Layer 7 of a small transformer language model trained on English Wikipedia (10 layers, counted from 0, width 96).
A neuron's activation on a vector x is ReLU(gate . x + bias) times (in . x + bias), where the dot is the dot product.

Input weights of the MLP neurons that the questions are about. A number n stands for (n - 500) times 0.0013.
n33 gate (bias -0.119): 628 869 491 372 531 583 532 672 527 567 664 445 316 709 532 679 404 346 469 679 427 352 372 679 374 793 581 907 340 424 376 547 599 385 541 460 586 486 397 697 667 314 527 465 379 184 597 785 655 519 209 649 620 400 590 577 279 341 581 734 742 442 477 422 322 481 677 377 528 847 458 445 556 573 299 241 382 541 432 695 323 426 613 228 532 736 655 471 557 514 559 345 602 355 606 609
n63 gate (bias -0.065): 699 265 746 524 433 325 432 667 514 362 699 407 400 452 651 543 322 640 603 300 459 314 179 530 419 372 509 584 486 476 115 441 677 368 702 704 808 591 297 738 372 529 810 711 557 470 317 500 350 245 645 624 554 368 225 856 373 466 467 733 481 321 500 440 495 470 543 551 407 491 311 408 372 500 398 615 563 308 667 583 308 363 882 383 524 642 326 93 707 390 624 685 274 485 466 645
n81 gate (bias -0.108): 573 426 585 454 365 387 149 514 455 338 697 348 689 404 633 572 336 557 469 519 651 440 564 543 382 523 455 697 379 541 541 416 527 375 354 424 646 341 327 590 439 555 463 402 290 560 633 554 614 296 309 405 532 423 632 455 228 495 631 345 659 330 218 422 313 657 309 482 681 465 330 674 509 408 582 349 263 618 31 616 405 892 572 348 281 379 608 712 510 420 871 439 296 458 842 650
n104 gate (bias -0.164): 423 596 538 500 259 409 612 676 453 562 367 558 599 644 785 736 373 259 635 699 213 607 234 326 272 422 491 839 332 453 331 372 633 277 457 566 390 514 628 505 387 285 428 430 293 661 500 424 495 627 170 272 592 480 475 605 485 562 207 628 384 275 604 778 683 296 467 657 490 352 267 365 818 688 678 386 246 639 552 412 638 592 391 398 232 256 258 444 435 644 324 688 363 721 529 538
n129 gate (bias -0.098): 877 353 354 398 633 744 456 426 262 443 500 408 628 317 558 623 632 593 706 675 320 388 743 355 476 780 363 643 482 348 485 520 424 329 615 462 409 854 500 500 559 529 645 332 618 579 654 333 529 711 452 428 510 460 256 346 578 596 281 727 239 458 684 500 399 600 505 560 730 351 724 350 598 529 558 465 611 73 505 828 759 568 343 378 202 544 713 718 248 400 882 659 569 431 539 423
n149 gate (bias -0.074): 390 249 424 532 397 613 587 370 433 392 416 725 791 355 605 509 457 461 681 349 622 366 344 674 671 630 268 421 276 415 431 649 689 325 432 402 518 491 696 742 653 586 363 504 371 685 584 829 300 500 509 437 514 586 754 505 307 722 513 575 320 327 191 500 432 146 608 548 643 434 575 614 709 422 568 674 446 486 774 518 261 449 639 339 309 186 682 543 524 491 401 157 357 426 652 427
n33 in (bias -0.060): 413 496 500 463 442 387 482 607 671 604 556 662 567 587 592 478 278 650 589 509 700 153 371 566 794 225 522 261 426 477 463 477 776 657 541 702 587 305 813 419 579 541 459 291 693 300 509 482 363 672 363 817 500 773 713 791 592 441 401 734 756 563 142 552 358 472 609 724 486 553 269 404 523 376 431 372 637 709 649 328 695 491 523 408 454 625 397 457 462 306 260 429 574 729 408 372
n63 in (bias -0.008): 353 577 315 799 565 505 247 606 556 374 349 605 402 146 457 505 545 359 330 382 722 486 557 612 481 543 639 645 540 425 672 442 486 490 245 500 472 725 795 267 828 722 382 486 611 317 326 566 566 15 467 669 414 624 309 825 275 491 379 549 696 773 515 671 197 480 411 814 361 760 578 524 399 377 424 603 524 552 547 707 369 548 458 223 665 610 524 585 559 647 514 529 606 336 366 472
n81 in (bias 0.032): 405 478 500 453 351 568 290 476 435 407 393 419 226 599 395 314 585 869 564 309 712 519 210 451 542 548 208 205 442 318 862 703 271 596 538 658 222 542 191 570 259 392 765 532 551 553 463 589 656 639 684 402 671 708 432 566 352 632 635 204 628 657 485 652 590 613 514 536 375 486 602 632 423 519 98 485 472 505 607 731 401 381 444 390 476 615 534 371 777 441 626 281 687 548 753 703
n104 in (bias -0.043): 553 96 472 635 590 578 490 382 700 690 663 782 92 514 432 566 520 788 645 260 315 344 519 610 371 490 448 535 372 552 495 638 553 690 447 462 706 591 663 571 107 505 650 177 481 593 472 371 645 583 269 471 286 247 400 548 398 683 519 456 556 246 455 651 934 615 586 236 358 802 604 505 358 476 404 635 346 457 471 657 538 690 605 544 620 427 450 464 803 331 433 764 451 633 422 308
n129 in (bias -0.017): 607 228 642 471 662 611 471 337 557 586 465 422 533 534 705 709 556 790 613 435 267 338 339 335 682 411 429 540 367 557 461 376 745 103 374 514 495 572 579 452 530 553 437 942 600 317 519 313 636 372 379 322 754 464 495 418 544 384 591 97 463 689 555 537 306 409 596 644 254 332 485 330 307 490 699 320 394 220 562 584 794 211 625 770 345 795 400 760 439 555 567 380 401 257 720 418
n149 in (bias -0.043): 756 484 527 812 75 870 573 421 489 566 950 729 516 561 528 544 564 158 489 374 316 174 394 351 654 359 326 494 484 571 539 472 538 522 384 571 489 538 636 615 387 898 389 258 511 393 296 385 400 630 57 418 612 744 855 434 741 605 445 489 521 592 129 347 500 327 478 543 523 436 557 494 845 533 361 357 450 296 686 218 263 203 51 489 384 658 642 663 262 540 593 65 455 608 450 749

Each question shows a token from some text and the vector x that enters the MLP there. A number n stands for (n - 500) times 0.007.

"a": 378 499 447 542 396 429 642 285 529 560 463 260 319 545 478 638 549 542 529 610 450 413 598 556 536 514 418 734 518 466 581 504 599 452 464 486 704 401 563 387 529 640 455 584 408 402 507 313 459 523 395 605 552 433 267 297 439 572 593 677 681 548 491 781 204 737 525 617 341 533 639 659 583 406 661 487 470 360 404 444 529 408 398 448 650 443 587 579 461 523 360 390 414 584 524 410
Which two neurons fire most, strongest first? n129, n33

" New": 570 499 810 672 490 460 607 405 430 469 589 509 506 552 555 550 408 597 512 545 543 492 190 375 326 661 510 501 573 454 624 615 452 590 404 509 480 359 536 623 569 576 294 529 370 342 543 458 385 725 427 747 572 538 547 240 433 527 507 374 390 599 430 480 174 587 380 524 504 688 563 602 415 397 463 573 538 360 565 529 357 479 748 407 434 500 397 560 566 598 430 397 304 563 467 542
Which three neurons fire most, strongest first? n149, n81, n33

"ed": 567 384 678 599 516 469 440 404 488 339 626 418 250 565 609 480 483 611 447 527 483 650 605 737 286 434 573 535 465 622 485 292 455 563 546 292 344 532 453 597 564 595 332 492 393 391 434 485 365 565 504 537 493 474 337 343 391 663 485 499 653 532 477 504 326 731 456 640 465 508 522 477 562 400 580 591 558 411 612 419 409 476 597 365 432 714 539 456 443 554 270 720 557 717 585 437
The most active neuron and its activation: n63, at about 2.3

" ro": 581 551 598 659 584 564 319 613 535 291 634 527 605 337 356 631 702 564 440 532 524 656 445 550 446 302 646 368 456 603 511 378 617 515 459 560 499 513 517 624 633 490 289 408 537 455 294 217 390 484 317 525 477 581 303 549 391 531 542 537 432 433 648 622 315 417 436 632 450 605 534 547 657 392 518 391 569 329 416 753 539 599 543 285 617 323 397 433 477 497 461 552 338 716 576 436
Which neuron lights up most? n63

"ependent": 590 429 592 677 484 383 613 480 503 505 693 484 366 629 528 508 496 519 428 762 601 622 394 436 497 548 573 407 378 486 545 550 643 509 251 284 272 510 586 577 471 409 352 503 471 477 561 557 530 668 477 603 478 501 555 201 525 352 459 288 668 684 441 428 473 648 551 403 502 634 534 454 524 422 728 521 476 429 310 539 474 392 675 426 488 531 404 398 515 604 419 565 393 655 462 335
The most active neuron and its activation: n33, at about 0.1

"\".": 503 458 540 534 538 434 446 300 379 510 620 383 699 568 394 396 534 586 421 514 658 603 454 512 463 509 495 592 249 670 484 442 467 621 294 295 385 590 557 615 643 446 422 546 576 557 373 516 504 745 297 529 578 757 437 502 387 562 494 260 693 677 489 648 225 484 429 378 479 631 467 526 580 503 556 521 556 505 514 362 190 541 517 498 478 643 373 498 508 343 486 508 633 453 614 448
Which three neurons fire most, strongest first? n81, n149, n33

" now": 582 300 625 603 477 516 489 424 583 433 651 569 410 549 456 585 392 597 507 623 550 534 340 420 426 469 555 510 680 402 461 585 483 632 354 248 560 636 418 602 522 497 420 558 460 323 321 229 359 790 444 610 589 730 411 306 494 602 428 351 552 418 351 623 404 595 387 393 320 536 483 512 614 416 681 379 570 432 569 624 517 526 460 536 528 534 589 419 607 416 369 652 498 654 534 438
Which two neurons fire most, strongest first? n129, n104

"or": 562 490 536 459 547 505 546 274 482 354 486 414 504 470 505 478 342 511 574 690 334 543 452 352 577 452 500 678 354 458 555 610 544 664 434 402 578 459 441 551 542 633 311 470 368 414 506 483 475 648 406 616 451 639 402 148 416 638 593 460 540 403 718 751 538 822 426 705 558 625 494 527 535 457 597 563 682 323 320 584 403 435 506 450 461 421 458 578 389 383 393 490 464 603 588 479
Which neuron lights up most? n129

"iddle": 448 451 548 526 405 483 697 362 410 292 652 532 490 497 577 537 495 520 520 622 469 579 299 365 361 311 590 504 450 465 676 643 729 511 333 456 442 395 715 630 492 348 177 516 474 588 489 471 354 534 207 554 555 424 536 413 463 438 547 364 614 671 521 558 243 629 587 494 498 724 558 593 521 453 548 614 360 500 539 695 335 601 479 635 483 652 420 534 461 627 487 469 372 696 334 396
Which three neurons fire most, strongest first? n149, n104, n33

" Fl": 635 462 634 643 447 603 699 431 499 658 419 422 334 579 427 708 463 581 540 571 619 316 402 323 229 599 518 575 602 419 616 496 484 516 410 399 500 429 542 644 571 442 436 406 472 527 483 322 542 591 511 578 663 476 287 385 442 677 489 517 437 560 457 468 483 654 429 430 404 550 517 726 581 570 510 409 685 340 363 628 418 593 464 339 506 600 490 500 558 629 352 317 404 526 488 204
The most active neuron and its activation: n129, at about 0.38

"en": 534 461 765 618 583 486 710 355 545 303 365 424 335 545 604 513 471 604 481 695 510 549 572 509 570 541 657 484 336 588 544 597 548 608 538 484 430 524 521 353 407 485 513 528 588 256 436 421 393 613 403 664 638 595 553 231 330 639 548 555 691 498 513 666 360 796 430 586 516 411 476 436 675 481 562 497 467 322 391 499 354 273 473 331 410 546 480 373 485 341 443 456 410 553 493 450
Which neuron lights up most? n33

" The": 534 540 503 581 483 309 333 404 529 456 619 413 402 630 493 587 434 698 595 458 682 590 399 412 453 570 390 456 655 523 692 482 461 685 418 245 467 622 533 536 602 537 599 405 439 498 396 425 543 644 451 716 487 529 674 326 460 554 441 340 424 528 379 761 341 546 384 495 359 416 514 734 441 548 624 540 422 444 556 574 381 582 522 319 360 588 328 532 410 569 437 394 485 519 561 363
Which neuron lights up most? n81

" to": 636 397 630 549 434 475 472 430 582 224 596 416 516 561 507 459 586 501 528 609 583 632 333 666 582 683 534 510 559 571 492 490 609 547 377 236 586 446 562 763 573 611 350 627 399 441 333 299 370 705 475 639 490 569 389 388 436 570 396 250 695 510 459 652 359 343 452 694 292 520 524 434 571 343 436 501 516 523 630 540 521 499 553 478 427 537 417 392 607 542 467 577 425 553 421 313
Which two neurons fire most, strongest first? n63, n149

" Cor": 653 617 509 629 369 643 366 613 656 403 594 466 348 326 516 549 670 398 481 505 401 517 304 523 594 410 618 310 437 407 693 582 557 612 339 411 488 391 470 540 549 542 343 387 443 565 535 388 462 516 553 667 533 406 365 298 482 599 550 463 446 549 507 671 498 558 363 639 440 652 533 586 552 561 449 318 809 591 356 563 352 580 644 348 611 462 677 470 383 591 353 375 337 572 553 312
Which neuron lights up most? n81

" station": 416 281 678 893 471 443 621 444 445 446 577 409 316 489 504 370 393 616 554 498 488 681 377 475 452 376 660 537 447 490 490 576 250 582 410 427 498 646 459 349 684 546 339 483 698 452 321 398 544 596 458 565 504 545 526 314 424 586 501 313 579 556 473 502 410 484 495 530 513 658 490 624 705 401 600 480 569 493 426 651 339 530 425 365 631 501 291 507 576 523 431 641 353 652 656 422
Which neuron lights up most? n81

" s": 595 525 544 510 446 515 526 583 438 431 289 370 504 652 460 551 557 567 319 493 554 478 359 344 402 413 490 518 600 688 563 572 654 553 614 476 454 480 273 621 364 524 291 720 457 566 456 340 523 512 512 770 408 565 426 608 277 595 497 505 529 597 372 592 386 352 558 638 430 530 613 373 489 293 513 493 494 547 448 585 448 595 446 758 677 496 215 612 548 676 363 444 418 689 506 246
Which neuron lights up most? n63

"og": 434 594 395 555 532 462 528 439 386 403 510 505 305 662 560 568 402 592 482 689 538 617 539 394 443 530 619 637 401 398 654 540 508 580 524 528 381 472 582 517 277 400 719 513 450 563 359 384 467 583 292 555 543 566 614 438 455 530 690 535 504 504 338 571 304 646 344 442 544 600 490 459 546 514 460 199 420 403 559 772 190 525 521 314 580 685 601 339 332 634 377 632 423 738 446 430
Which neuron lights up most? n81

" Tra": 530 478 579 729 546 568 549 579 615 427 682 416 521 433 246 633 723 531 395 586 436 646 489 532 453 661 540 301 425 418 595 440 408 535 445 484 359 588 277 394 437 676 222 457 678 495 429 289 455 476 485 770 529 529 396 469 580 481 703 469 587 684 436 553 587 608 405 587 479 566 511 512 571 482 393 369 504 273 297 560 492 586 573 439 481 590 510 491 483 495 423 492 425 376 517 185
Which neuron lights up most? n129

" full": 588 404 624 696 571 462 578 382 544 345 538 502 386 476 584 706 498 610 359 514 565 628 421 318 304 419 504 528 583 386 448 478 732 612 372 376 402 605 511 545 388 375 467 356 635 489 592 295 676 445 324 766 522 540 531 344 484 367 467 419 595 451 442 675 378 592 385 388 541 714 486 513 539 444 432 501 396 574 469 554 483 492 592 500 625 533 455 487 436 777 397 561 337 627 424 366
Which neuron lights up most? n104

" public": 529 404 613 836 443 385 509 417 570 446 560 646 463 502 424 535 362 647 437 662 609 673 364 316 337 554 599 440 259 538 560 524 558 634 382 315 404 475 579 708 595 358 362 334 574 405 486 550 630 542 369 623 410 509 505 285 525 475 473 382 732 566 473 483 362 498 496 498 611 634 441 461 370 367 463 455 490 615 326 732 383 499 444 592 562 481 300 623 559 636 443 468 459 656 555 442
Which two neurons fire most, strongest first? n33, n81

" day": 546 318 595 698 508 483 682 422 476 413 564 559 402 636 583 564 626 615 478 570 493 577 201 470 253 453 620 530 539 467 532 397 637 569 337 213 335 547 413 556 590 570 366 374 591 607 525 430 498 607 239 533 475 503 436 356 304 400 490 386 547 436 487 556 327 506 478 636 536 568 594 440 605 462 569 442 600 508 527 574 258 547 631 508 695 597 396 668 517 550 457 652 460 622 577 252
Which neuron lights up most? n104

" the": 584 423 542 536 437 359 425 589 395 516 522 386 257 598 539 553 431 597 479 519 593 643 462 393 559 509 476 474 675 452 671 477 542 603 405 138 488 590 570 550 540 466 398 500 451 473 444 315 473 582 548 721 617 588 576 191 424 417 500 489 488 637 371 782 394 606 423 363 335 366 627 589 584 546 567 589 373 534 543 486 376 578 552 453 399 564 514 437 526 646 510 419 459 589 530 398
The most active neuron and its activation: n81, at about 1.4